Layer 8 of a small transformer language model trained on English Wikipedia (11 layers, counted from 0, width 64). Numbers have three digits each and are written without spaces.
In attention head 0, each number of a token's query is one row of weights dot the token's vector x plus its bias. The head spreads its attention over the tokens so far by the softmax of query dot key.

Query weights of the head. A number n stands for (n - 500) times 0.0012.
q0 (bias 0.547): 516458526520505542496198692311607497478439586440547395513430417562622420541465398635706631423511379446468429598524741376330419365614702530662536363478360719579363506366573674466495662332428538
q1 (bias -0.555): 590538435383375398567598395527400596471509568588542519493424512630293492425507624444488455495564487581464465473486498511530566567491386591429510441494507351476509536544454605393445412537538518
q2 (bias 0.536): 380492516449531596554495599465498489472411525490439511467563273577642616475389291536536605645427465455505577507502469328431510432599662592550641510581748755635447377440532492493444541336570495
q3 (bias 0.618): 393554470437753757299515607466795424600371447494709401674570334544720549531528350609694710602529509527509371467624537422483473422491445431638392602576638759509475401529715586428565402438337572
q4 (bias 0.573): 423402527582579757619444551463600534514632507484502312538543388348599504561499509422584610582616445548361430776380496534533526701689446460634449680747367745591459541473585705681352496501413558
q5 (bias -0.630): 574579445243457280509575365483417581412635488760350586334297642840475392605251461516322422544410553625603541381481360589536414384593510377473498490349826025473381712514415294344556486715612499
q6 (bias -0.112): 633497539324407592599588431522368546510405543411482479447194478707245369561546590484248328343516618606582532669503407633562444545620286272577567403459776463440656512675176513286525516695655456
q7 (bias 0.014): 563337535513383516458396534662712656304543366414660487498635481408170415549726586646257297691808507332293452368429516360557374604671344637376368379726513432473606537541282596465588021535385666
q8 (bias -0.033): 520669643434562389462589435659518451574534646400484702676559470410828565915594796529658553649469666570526554455691406252463538417693526429442438473519570655423463518578751289526684753577221530
q9 (bias -0.007): 622391525619459485563586758535615301558707677485408584483450676450722462637592582478411736585441509618441367633277344399489422374413408452538663575583593518581641231666528397701547294313465512
q10 (bias -0.152): 831563401657451031673492481530560557208527493317471419361493645724403716418438625473791444521470411372463711663626569508680421516266345427508357510534470407507609434445506391694643458656647618
q11 (bias -0.081): 537476446351687706475456537614450520755482365320525603404649525537424213340497425214561507595481557425655480614524669484592660505393370310309418386487394708356446456456165581372360450464632483
q12 (bias 0.063): 693348725272540279376446533366415643463597508500435605703378444252723433365633724447715660522164703520669443298847538355492566614501705395460682526560645774729594637451646561421435564547489541
q13 (bias -0.064): 358579445513404419410472466379294375485369359505216469460618373224318860890585562281347415450395458565648679385456379096546476532657210602385608585583351775537530669465472459620483393576426477
q14 (bias -0.079): 360648506464205404599697695632278383352499577482421378494349421573409600753657440309569544442555310490580481658463590481511325334370553624480649314330545274509501236547423589426773597613605667
q15 (bias -0.059): 755347553631577612451536459518590573516696521667554387491435533599359592364394591319542608454455519541507350446450422487555488463293407388399462718432470500385474460547507156615442412541305413
q16 (bias -0.081): 546591566377434551554482450657390473478484580431402535506400451530476460530561604440298547283548446501522543454586501526372462480564505439391446475393534429400465627446476482447536530591522519
q17 (bias 0.218): 533378459666594511424612353403489477556614515381600399507451567403557459562506603436417411614500668439509419540635574557618515459518451456488393566471604497452650453463511396464488452576521533
q18 (bias -0.711): 709390517578452411497355431550195484520462594532436388390489538614527470471636552336347660229597452526544501508643527439390479588501430477293674444442467243547381558708384438386381405577572469
q19 (bias -0.237): 364546536660543513606498468459599541514460288585510657380610510421514570590650605430561577415409386409397488626540438504456389574389476537616396413633279489379512496392726619442451559550414533
q20 (bias -0.133): 627512596633540539615293689510322300608561500482600491476521609494570628429524375537221392539481364389565578616424488462509395495516617443603600517484543736537545397471301611605421460347400369
q21 (bias -0.096): 598533507360470447620456347535356357526497452612481765395466631539412484372520471482380413321582619499569563501545580384625650757698377569255511537545481402456528735427590460451486478427487598
q22 (bias 0.314): 484432271527515473554405601542547472364520543543547145423438670790695511439515462645487572871361524622520465555290288463304284404444469515724380464375718356548562206590439480705602546614496603
q23 (bias 0.137): 647450541591311352546360619620535464713361628437441685469372594515655678640776653727777437163468210543574505596483517334406524260730549529313552523598275272410606408477558354505380405685505361
q24 (bias -0.073): 539572559383564642523560507534727548538261676484612546603444279491730454590357511196553610594605486403406458361635487585228425659497444465475535460482520426668721436289456519565654503416393375
q25 (bias 0.215): 463613538400554477491370504467291340287679438595514743528523527434239555546344396538608299347601462751510516646454837345508473485588374494611559510461561561548527646470224619276610568491496620
q26 (bias 0.110): 550581530615622625495356359720393629642551523516424597474727268219293750529706601364492487555403458430562823422583246342455336543703450373418668531479388286536328625505473681368518443457399358
q27 (bias 0.062): 409518653434575334457460522555376621555492377604586411387198472603415469401521339297503559592556400728540507596272384374321492626515475578400478573380361328705464585467435678798171381552313438
q28 (bias 0.097): 607600354493513514371358774613396456664588588377603172716375487603385434793406693599562499665504523396367537683684438360555663363361279578645465544786545433428488546657341469623440523515418644
q29 (bias -0.193): 580639370390491422733346494373585429486427560588551361540510561631526532369460338508765487558412401485380273486395444539492380314701276677341699395592341399365553423641658580322459603338160439
q30 (bias -0.040): 450394533670592710514403558509574564551527442539603495335777463452622292617435464318828581468272660318500326619582568422487385513926410634558528289642436542506426380209457485691635642491547549
q31 (bias 0.007): 710467566573393343546538456806412610682602472567581574645379497656685646436394364531540509510270603275386887536452778330505324736568287478489498396447480648464610590545606615368346733681590550

Each question shows a short text with each token's key, already scaled and adjusted for position as the last token sees it. A number n stands for (n - 500) times 0.0032.

Then comes the last token's vector x. A number n stands for (n - 500) times 0.0095.

0 "n": 482460453542581276731519565493499493514512542463690682396386352606727573569440708534455525569543
1 " Tra": 373430517512584215726556625623533442453564481489569662340376394669713618481472666494559542532619
2 "pp": 398359506562584234687504599512513454479591513501417583411432408619727572507465696488532525551591
3 ",": 511262624644527096822522530553525544511508515602293642386275286765798544502448648535402557515489
4 " car": 598322607584540178770549538580482485541522552581427471370431343555745573471536678439444519499585
5 "di": 618376573496594234665584587624515469557500577485624385433397319582780530440494700505448585600614
x: 290340600579630647372440523704567423605492458456458527475594438543650358430399483593386564532517519507573496594460417269446447510539637463522542362496440554614476504421681482788558429517440576
Which token does the last token look at most, and with what share of its attention? 3 ",", with about 50%

0 " ": 392549551487530214745519505543492437528455452531620612454296357599716576467574628473463452521522
1 "n": 377455521564505231751627512482577489506546462449558629293394381668743564568534605532456575514491
2 "et": 406410494630581229688549603508522483477496539483446556343406336654741578537502618412411520556542
3 "w": 563381485557617370629614513600558478471523521419355475326406400603699586523487544541582539588513
4 "or": 585472423533640269595492570492599512492443462425476477413436362526725550540507617427515479604487
5 "k": 679333634550547209716562584547507502500541452590600368426453348658801549519516700500472424470511
x: 388457271606533607531442608575470449785628540465417371549465458414340489524542576548453681651484728563487442427516467478404605564391526394592440478389385520435567347632425497563499529367437589
Which token does the last token look at most? 5 "k"

0 "tic": 472447516498570226702551571526456444545475525487664686353350328645756583530448648520389505496503
1 "s": 348394501559539150692537530511496482518498508561572664370399327705766562527495668503396513486501
2 ".": 377404568569582061708463580614520490493476539562444677343264342841819550502517662501408506437504
3 " His": 445260556722535081818517570501534533550462583539365531341385289693722594454545619502386533494489
4 " cover": 705209671607510064825535526536556514487521518616384446441385250722796516426450703539380524480471
5 "age": 710288605598530059781525545530526538502517521588575330433415268703792498510501700522385494505437
x: 349484421632402541618396640561314535802483572464479369611591481428370586493451572493417742618504549562532472617470497526450660576371538485505407495485384554460609396582564464598459486392412470
Which two tokens does the last token look at most, in order? 2 ".", 4 " cover"

0 "ne": 486503497547595203742507575562436500521565562520668697403386330670758559482490722499463532526536
1 "-": 365444546501538203779460596567491503515500492597484676414358390640827579505455673506545495532541
2 "H": 424375501517587224688485591519556494538550543447381585362416385633710516581516655505488547541551
3 "er": 537390492624593139750411544583550488500565588491412545333414367608704503579527638471477537568508
4 "al": 613320498596613205698475636527549487582564554502410392380452353647748560491462682494493517578522
5 "d": 648372577620574192772449622549492482597598523526579379415427337602711520541470690495534488564507
x: 429486467599517411447439623582378431961563549497535415524440379418491479580550581456557515558357569406477464602642458486547547583504572471620516485523450506457548496551472423663438617400471596
Which token does the last token look at most? 5 "d"

0 " Australia": 451486511523525179774431594563491515544526489593698708353335320687736533537547737596536469465560
1 "n": 304356540595546178819488610517483526580484585527597704352295304698739571490491703588464526483548
2 " ": 443448601508542248719471543542457453536492456540364621505295385599739593480573664475476456508546
3 "ident": 522382478527592276577577632546478472482483480454386517376408365555642553482489675520445454496570
4 "ity": 661230641572553075775550567572535524506517521600394459399377298736791538516491672523405476469464
5 ".": 629311636630584042705458579611524507497483521573539452399306350819836543498528660498407504436514
x: 317592408536466629377280345485307555620499418500569443635430416420370508372488591432512577463558534703637520553539467427517533572489535412540537497492310673442511622593458458415305521426429467
Which token does the last token look at most? 0 " Australia"

0 " ": 392549551487530214745519505543492437528455452531620612454296357599716576467574628473463452521522
1 "ad": 376430406653660265762567496610503442489536464483547624300355359658683587487486563500493538484587
2 "min": 386332490515579242579482602546557413554419564505385591447363281647687526415438650508384517596557
3 "ist": 546352553568574281607522587560469393418453495553349556432398366582676513520540737458426437508534
4 "r": 623404591485521271595544525534533463425479507494491490437451339519709480611493698472432446586555
5 "ations": 650323599584519126680535505531539535495489443601566376430436332697775530511544668521436463491494
x: 354513427621478614457542491473369540796519644509478356650550498358389513501575528542428629554617619646526503537399476474430642606394530408452478528449415514420573402683524466483446569476339566
Which token does the last token look at most? 1 "ad"

0 "al": 505443483564563159721506568517524524547526538526646717419416317659755569516471706507421489521469
1 "d": 374393480595556164743474547518502497520586511529598672392431305625741540528458705497460516540489
2 ".": 370403560561572042732462575608513501497487542572433675345277333848845536498520673486408509445511
3 " Du": 528364570542573167780432484546532551540515563480363570474398379561820475479546748444458475470505
4 "n": 600335553641599197785545508544499504540542609446436433307421419664756600499526763505516605517501
5 "c": 549427506604641303688529560561479435480510595462556427328510448573670556548561741549567482636482
x: 567529520492395620410390671616594419724571667611549545503609276503669490425499454410558510636412651402377627561433482554550515609475459488687611628627535440607469394547628518558453510538637557
Which token does the last token look at most, and with what share of its attention? 4 "n", with about 40%

0 "er": 489489504513534169710498538518489495531508558510654693390385321647741549556479667533448475546535
1 " of": 377423507638571143745543527520479525479500490567581708411334320747788528489502630472368561565434
2 " the": 366311548696548128772519570462528521536528545580454620391337268743730609496521610506410524561479
3 " ": 564393545578537257695468528564479414524461440517398574526315361570702608471549676506495467536515
4 "land": 620268556626564133763597496563485520531534489558398424418407282668771525483502676548441539489481
5 ",": 676220655693509102787550485575524572496499492604541398439323298739793565493453627555413570490464
x: 429605574627514557449478427560332467561475486467548352653535511407373508338517621454648571589473503726591550601528454378316563554402585477386556447516414646413545666680568518429436527584477552
Which token does the last token look at most, and with what share of its attention? 4 "land", with about 30%

0 "der": 489509522551554191753542524550472508522535536570687714402401304664750568525482666511433472578505
1 ".": 370487521539561046724466574617517503491492539569572700327275321860836531499517666495403506441509
2 " He": 383351531614501132828464536498452562560627463510470614317408324609694538543571730504456508445468
3 " ": 578396546547548207733432573553485440534471464550379583488291367607734609471571669491464478527521
4 "ne": 636345618605545197747656536569557497484560489450417424299392404757830592504578699506488600452548
5 "ver": 669311609654588168733442522474539512580558451596561382397383289697747539460482671584401548495449
x: 467550364544593485495455458486544495779492533408590414630620296433401554484544648466550544580560379449531389836399375457353639577419608574323438508340527542464580514580426428528608468390450407
Which two tokens does the last token look at most, in order? 2 " He", 1 "."

0 "ations": 484476462567510116711524519538523499487498502573666701382418322731771538537518679511433484482504
1 ".": 382487529560569050727456572608525499487482535569579700332265332859833541494524672496398508440496
2 "\n": 433453553551625088718444542504525536559493567560466602415368390736913522550552734447469507409494
3 "\n": 485465543502590043658416507509437565504451544495445567431360419749861493580617709440454486445509
4 "D": 616359569636593149734551487485549456441512596425453453351398379676750527539559696516393570461534
5 "un": 549409556616621165697534613619497500450418498509529425416441401646808587545546742465491476550445
x: 462600281512501548409515619475435532827445556520549542575606305342544395499362507531481562505617627521402610600526650495508609476585479541521481488489284573415389606443386646597564435559611433
Which token does the last token look at most, and with what share of its attention? 3 "\n", with about 50%

0 "t": 468493451552552194743547581498505470509571527538654662392407328632698583536434672493434492564561
1 " K": 383475489612575228771525546524554461530556506516522618375445410609677583544572652471547500622519
2 "un": 444397504581620197728471653560503491540525463476444590410438426633717602522480719429535503583489
3 "w": 554363519507562205722517566603535491455539530444368533323429460643683554506477660476588518607542
4 "in": 644327562556603168750445617551482492558573510491422441441394333617728543507439695482518491548511
5 "k": 646363567547589183728521608538480519527559486511574393412443385633718580524524691498534470557546
x: 402463473541427526460457665499417447914652559495466453542520442383495487600520576464516453571475737531382573436698441543417559573473548379565459513469354542437520447535456387554483570418518579
Which two tokens does the last token look at most, in order? 2 "un", 4 "in"

0 " time": 482511523540541128797547545522492547498525533630681756381396317652784529512499657488375509515482
1 " were": 366439492677559172787477536486570530541497465590592719362346320679742529482591619549376520557395
2 " a": 405329523701580137741581489463548419524456561576475613343357268764713636461540654519384587591480
3 "va": 515345548578571213718519573635553422435421494544344573350374293663660636474473732474438546555585
4 "il": 580370484600672264590598458450527535498530510539429461390509386646758509472505635457379597557494
5 "able": 637330625539570145691550537485517537484482447575553399459406356663752539472513643502393473508480
x: 378458306549418574542493427585431418767460563460433357624579429282355611525493542510457669652520554651517465510390440583403612523361547426557411454567448555457580371538517385563516464555376531
Which token does the last token look at most, and with what share of its attention? 0 " time", with about 40%

0 " population": 477516493554507092678541519568471493498497541606638720413426261718773486522513701533378511506467
1 " of": 398444496658572151708566526554458499479486478570582707395364284720759515479541602496343547582405
2 " 1": 414412559550595173731531498614540476556449472584360664416352264667719525507513721572398554572401
3 ",": 558334584651569183702590488646574540506504543557377622395338299697765580513425586522381581524432
4 "1": 687272658523583138726507533648586497553457545545493555382335264702681554485449704577383584494393
5 "77": 642309640541608185735496562612571558591476495615661448477371303622727546489521655532438472471351
x: 451455331551432401549454602586369509533549449365614403569503479467453494459561574495463384530520570608597554588370594385531607662261617491445266333568432565458600526464442505793469410477477563
Which token does the last token look at most, and with what share of its attention? 3 ",", with about 40%

0 "th": 482479466575571185726536573562505508502557538520669700378411296670754564535520719544465490514485
1 " team": 351382557544488095724538535492503506501558547582592698392402316685799520525550682498437491468519
2 "s": 344334514598533140728547526513510495501503492583412621369420349709768537526544697504431508505496
3 " and": 464286585665529105776492533500523558496539466569348583347347305747757529522533658508420524478431
4 " club": 646241646587486033789515568514508536514568523599377444412383261702804497473551712530458502427494
5 "s": 673300615631546122737538518531552494493515446582564377383421322737760534480526681543440523498446
x: 369552357594559511509532532427425516819441593467530407576479460336385644509597624533544525513596575560452539589423515415309649649369560362475537578423418535427570323675524518509580574499415449
Which token does the last token look at most, and with what share of its attention? 4 " club", with about 60%

0 " have": 533522407686521213754474518500549533527534482582665735327358291640726498522545683570361567542450
1 " his": 394361477691512099788530525481548492506430572546615729337330265721709608412535592526357570500475
2 " children": 326305557620500097736511521554519497488480474588445671390353271706769535513503693555417509471469
3 " ": 545350574571521210729471532557492463518464444580358602497297341626742602485550670508460477504521
4 "ta": 619289625560546198815641585641545497439510449554436478373438400611777597516534660445430560547542
5 "u": 552381600540602263698511553577508485591573442521576410462444406587735583512456652491554558535513
x: 346398594664461621549540464401673529585357448337530498647515438500704518493494575583535395525402501443621405751540563492439590637550639479483506480526358388628624657579454587552539617729530540
Which token does the last token look at most? 1 " his"

0 " Black": 477472501582569136828489614556497513593536544561699747383318319701716554499460664526496522524507
1 " &": 298399523643542166816501600575502486526559534582584743345288323738733507531419636519499545529488
2 " V": 402410508592592112746525549606527409522494543489399647349395357743770512478502720570488568533484
3 "ea": 529389521503585223612490559567482501559563537475448574413393378574657541504530673490578559486613
4 "tch": 624294589577546205696555574527496521503557565552437456458435420654703547538534705441539498525502
5 ",": 684232661674530089812520520557525555513517524609600419446314289738806538504455647530403554505492
x: 483536514549549605428464492576311490589600523442566377638547526438370551415511635502649554586447550771638532647594475417365561484482612438387553410487426651439564604709563485442432509545466511
Which token does the last token look at most? 0 " Black"

0 " the": 525452480676515134767521554468564497520527553572659734372298254763741616479516607518392539564482
1 " fa": 420412567548580211792580559628572474477504513508543711312328367608679655435519663506501572491547
2 "cul": 401353531547511245637441611559560456522458554514418569427338308575733577518545666482440503557486
3 "ty": 499275600575518107776542551554491513516491498593322536364374275694761533545523682497431491484496
4 " in": 639298579690615167772507527565498463496532486565413466431338328752812556420480633460371559571491
5 " the": 641342611716571128741532565458533525537538540575523344436391275733740606474520597509408523547476
x: 488385480377385486459517479626178427641374477444508427691534300340556429423489491446613467601487368664456485537554445475458575484483501443499415370536477511402646494626544405466446425391373539
Which token does the last token look at most, and with what share of its attention? 5 " the", with about 30%

0 " a": 513461461682553162750582497458525414537492533600599699361352259739683634473557655488404605606502
1 "cc": 389503440586626224672564542685530447439530526452522639326360335706727586504508671489478611479518
2 "es": 445429478571664287616584494540548349493499421515409586390448398621660523409472629495475536536467
3 "s": 492310557567593200635526513488566519482513509568368557408400373675699616480539611538418503531487
4 " to": 596309583683515206715477544515583532480545382540368442337386326701770514489596634531418562505483
5 " all": 669327574723609255676529508510498504469516514545563364451367355634710515479553699539372523529398
x: 517580462425456517577355545614467411738286459588513524639470444442401621376605529465556674621564525439406627647412648380504599561504738459352379558575520603401569471595585491530576506539465498
Which token does the last token look at most, and with what share of its attention? 4 " to", with about 40%

0 ".": 473589477511559021754467561641525501496500575564652680305294306886837523529506674483393517439491
1 " It": 349373463631472075813476574531502563570586521565617724309390257701736495494533761571431499456473
2 " has": 342335480690533183760494521497545512537549505569462650283402297657757492504559692578359570528474
3 " a": 460299551702558126728573504438523441539467545586416521370385264744730646462539661515381590584477
4 " ": 601409528573560231685457543553479427545442417530514532516328363556717613475568656491484468562500
5 "range": 657282633594545085759619517608503519449535486590562355434407305697804518457508674493373513510476
x: 381454458631495617626339588450335441640302580437414389473570529419408544525506530546463698605586618599518559487493544476424637579411560526525470434408294660434654394567560427611603465354381490
Which token does the last token look at most? 5 "range"

0 ".": 473589477511559021754467561641525501496500575564652680305294306886837523529506674483393517439491
1 " He": 409420497599497130837458541505459559562633470504576660310405331613691534545575728500463508456463
2 " later": 324297601633494146859456543501457575514580497577414659347364314649718506460546692518434518453465
3 " served": 493256606607544123755532531495549556440511490603313586418368308684805524461562693509327513488437
4 " in": 636305588661640127775524529537502471477491495559410492414335333788848543412497635476332556575440
5 " a": 624328635707559147743627490427498456530486556602518337408427258720699641481553679490391586566466
x: 537446528357441516461577468617475447672335561388498482633518334390561385410343450468608419597488481653523606556558554444408616566403445471291381357424577525523542322716640494498451407474347490
Which token does the last token look at most, and with what share of its attention? 2 " later", with about 40%

0 "o": 475500473507619228691473583534462524587549485484586597439451396642789562518489704481538517568531
1 "ness": 357377480544535119714485561555481482527475567585592703377375297710760578544497680519412538497532
2 " Mar": 409372490612585248754492542560499442495516536562396629420425365567709538455493709483567500553566
3 "ia": 491283590555602225763470643614403505535578495506336576413376308590710553448494716510551555522539
4 " ": 647374576540524239728435574525447478576508428553507530563326363564732585486575666478495458530559
5 "vo": 588409601565627239720586488622494465454461440443603520449398463666735528511509597444537452533601
x: 484398433572538619598564531393422510524338415588502582601554360469431498438505347711588415495509583570586418419687549146324491464586523541616404646602356579382477443500554528594579515593517452
Which token does the last token look at most? 3 "ia"

0 " to": 528474417634513163770454557521608492467546425541681709329296314760799536480579656523402599483502
1 "ur": 357376480550469232634472559494539515499510519537577654392393342663735526510536714538490504493571
2 "na": 407411517556643202712466591608506484436515571518444620381417412631732535516559709474481574529532
3 "ment": 505280546569516141666556537511540538495554519590326525403429329712761507502520686508440488473537
4 "s": 643277592592518118713515527518527529511513460594394460389409338736770533506532662520450497476488
5 " for": 659319621672561122732502516522545562462523492547546393430358369752808517472558653471385550497461
x: 464536520416555468514396504569349450625330488546595437619521377283472588431589562389536576660494527805632571601470549469483729453583543465386425497564401509464426513571482434441451512573421559
Which token does the last token look at most, and with what share of its attention? 4 "s", with about 30%

0 "ain": 497487525542512140701511522518494507507534547572675741434401306668756558518485709496393519514514
1 " (": 379432531575593170746474539513571567553491504620542665411317287667824565559460643516436537526514
2 "8": 407423635495553163762548508546575524582470496552305642410322279680700486524485738522401543547412
3 "th": 555346559706655228710601624566585431573537544525337530327340343756734537524532652515487455477380
4 " to": 668308576734546198780504546549634466526547423557409446352377281706772485512542588508435554527459
5 " 9": 636360606639567208760506611599608500558463486567658409439323316664745534571503763501459529517448
x: 475632543463475401380381648527458527587492488593619492487492421341351461465541568602526488631508383641423559699482734369511595490379733480532447447630346527492528404592452485719466434497617550
Which token does the last token look at most? 3 "th"

0 "The": 520464459725526151788493589508557523563517579552657744374296279725712623490494656555420506558462
1 " event": 306329502619435145772587558568550511408539490642630756336371278658778548498495697505449523459556
2 " was": 327318522681551187807500539473560526559503465615426667351363327665757536471581621551386551549438
3 " cover": 523231663577531103808557532538535514478495521596287572408376292706784525418459696534371520488458
4 "ed": 661249610588596145757553540505565532510510475569387476403383320699787561484470630530376506516417
5 " by": 656261672671554075816492515510512552481483472602535415439352339722784524486550655505383562507438
x: 531537433451516529522385531547354493678442549510569455581548380250344566445516577336621542616467500756673568595509538371416681450504521489341478408509381537429504486576510458475482415669372546
Which two tokens does the last token look at most, in order? 0 "The", 5 " by"

0 " K": 439529452604597219764494541529561445539555531500599608385438425614642566523573658463558508606522
1 "un": 400453483570613191739452656561503472544520485496500628402431425649708577511498730433545492560496
2 "w": 438400470487577232691483581594519497474540524455374580338436471645667557516477669477599519621543
3 "in": 505340525559583162726419595558479461539568538474368517438405348583695548528434704479517483575514
4 "j": 566411509523527230643485550606510534444514534479495517410513463499698514623571710463540452625497
5 "k": 642359572544575188758517610513492511533571500498579392413469387603701567531524697501541486579540
x: 445447459594497479493461672567511424931624583490489472591509466398542471595564541464532458522422722440404531488685491474348529586471534274577493530521380498458533434581491450588475549479505553
Which two tokens does the last token look at most, in order? 3 "in", 1 "un"

0 "cent": 473515535531538200665535488514496527424544536572655709407443329593724541534498752481389492535472
1 "re": 346391537521545123740512541537482525531537569547578675395421326677783544533510720505404495527504
2 ",": 340336612632507098816535496562512573510511516591425723355294296774806571507461659538396552493439
3 " In": 542302540719647194841501553629571419521509544525306543385336322736846511410415704453424549562481
4 "ja": 563310652560561247765429650641481540516531522446460537419385379558720671534473694459450535604473
5 "la": 628352613552599162771447668603461497551601502501550404419404354631749560529482729471529492525524
x: 436437463516465418475459682543390429898421477598513469516574509355482465617457574576543477641405498485615449621555445508438635576526552479754427435481342525551535543606535417582460620534475637
Which two tokens does the last token look at most, in order? 5 "la", 4 "ja"

0 " the": 525452480676515134767521554468564497520527553572659734372298254763741616479516607518392539564482
1 " a": 419366473717548178751584494470531404537490548588572665351358263731700649482538651495407608607502
2 "p": 478424325705711276670556553533526381516514501540436514301462447711713590524540636499499581525478
3 "point": 489263555603600235684541511554586427409573499581283545335413350711714511448535685511420606550502
4 "ment": 664272578613533127736549573520523492474520523590384407396410290660761529525496698506412468485500
5 " of": 655300581697575123734530518520504534475510471572523370425395341723784530482527632490363566549433
x: 437557541436544514542432517517353421706365553546542403627525387304480554383514602338578645615473489673677594543462567447479723441545525419378372476559409530445569493632559425456464493667383541
Which token does the last token look at most? 0 " the"

0 "R": 458511533519504150754493548521492524538550558566665699344429343657755503576503761497453479509494
1 "B": 368440503573556220705481546517519516523550582550530652388456399577722521563527742493469464539470
2 " Re": 417381538527581222763550550561471502527564560519404572357405461623737529485585688480524506539576
3 "fer": 478358579527597233693511623589532534439511504513380570447382424567736566506565662410493448518574
4 "ee": 664273626555547114775515608530514545512565549577380457431372339674778529527529704484484454465542
5 " Se": 628366551594627221728578529561532427470529602498607345370433422652758553516522743513552522522585
x: 472429598543435727461458631463479450688417523543536536592606424512602489501453418582538535495673549539412531585644566260289663497592536364451409503455512467744385609601616512563361584483554632
Which token does the last token look at most, and with what share of its attention? 4 "ee", with about 80%

0 "In": 433461431681617254831506562645597419495495553559707720353300351703798530434393720465451556559488
1 " addition": 289386556532564204728496553528548533393553535599577759397350328637736501481478755549456431499487
2 " –": 320313557682529168796582530533533542534468497595399674348299341751763568496479677544467527521468
3 " a": 481299562717559139742566500436518464557471573581389529372375281750729615484548676500386568567493
4 "par": 617341510637576238676441583547527465516434577544451479348419358597706542403539672516390546579499
5 "t": 527423570578647224651504542483454488491498468516516490375502447614761500462526647458413510522466
x: 355681396532553667526462535539589566534504468514485403474625526372384591524491455404390580627507471413679340424500365655576565541405362542489548402648553531503658269517493418581633433324308489
Which two tokens does the last token look at most, in order? 2 " –", 1 " addition"

0 " 19": 379479497551570250709580541557590487543525478578671642371308288676709513550540685531484505488522
1 "68": 293471535558649225719514538554516515583532473586516638379321314703745498540497646567492458471449
2 " Du": 394365574519595264799487549636509493551526540485400656411397410557741529418483734473590477539580
3 "n": 506345530560622187759508514540449543552543597470407541396449415637719575464468714492571526590493
4 "c": 550402474567600320602499598563459498512555597493485505384527480542657589529556726505590465656479
5 "an": 661336603573601235739494644544450528598539510510586362470389338598691587499487733521535489513548
x: 449390427589468530439530628614423492939682420527520470554431438459495468546429575495492397585384621523326553618621461504370584566495606477629499467412480484434489508497510422644519623530458510
Which token does the last token look at most, and with what share of its attention? 2 " Du", with about 50%

0 "et": 466467492549496197737515582515489460522560549553703696402403342660739548550465687481439476560563
1 "s": 344379470576519144709522559515529491519507495567579669388408333708762566541495676505444499520525
2 " and": 352326563653527121786500554509524555496523470567440677345321304758764545519503648520404526489436
3 " sp": 549340543586610272731521509646487418462513587506389589340414414584653541466575663521413467563502
4 "on": 611384524585581340624508547591459517488484548439458461389385430531667521501472605479516561510491
5 "s": 582419517533606253605526533566498452486523577434595418371404338602712576502462623490469569564526
x: 381496407583537450501582569373619422686450414481446408433406508504656492408646552582548559549452525606383532517410438361300423546569507442538483557635464720646544231508451681485490568329483377
Which token does the last token look at most? 3 " sp"

0 " ": 392549551487530214745519505543492437528455452531620612454296357599716576467574628473463452521522
1 "fer": 415459558572568286710566543615551466446485396475554644414329392552668565488512617422523464494605
2 "al": 349302475607527274646586592451554506525440461500437577427403353622742498468481653461461477547495
3 " ca": 499298591597553258785562562613526471518531480506399547373391388573751596439555708444528516481565
4 "ttle": 623267614579567152735571608557511516492584528554409444432394352640772543485524662452430500500499
5 " and": 642285647710526134781528522503532538501526484563526365388395321711740550514535634517380555549465
x: 511447524501569581442532517516367420736287540522592470639575379339392501379569659430688600620492480734603554653488454450486585481434491488377472375403464459443496540585597488457426441553432494
Which token does the last token look at most? 5 " and"

0 "ign": 476494517524566177673519510518493508441561555559660703417400325636724520538501754499409498501487
1 ",": 335451581609519114817542493556514562512511536601586774336277307785802562497458653533392554496459
2 " at": 383396490651608132742521532526562450537535541516405626387321351766811524414520602448390540546492
3 "tra": 557374540519643234663513587598458403480479564508384592347383374651663580472494653497382553607511
4 "ct": 666306585606624243670602488506542443459530512590417474431434377693768581425453636521385523549466
5 "ed": 681277643593570148738531527505537509524502465582567371434388316679747574486469636499367496499446
x: 385451352543429583607553435544433456791455512454556389684515471307422663495415625513499706581441555707497485517493461499427663547375528454466426531459555599430561363490471408569499493512343544
Which two tokens does the last token look at most, in order? 1 ",", 2 " at"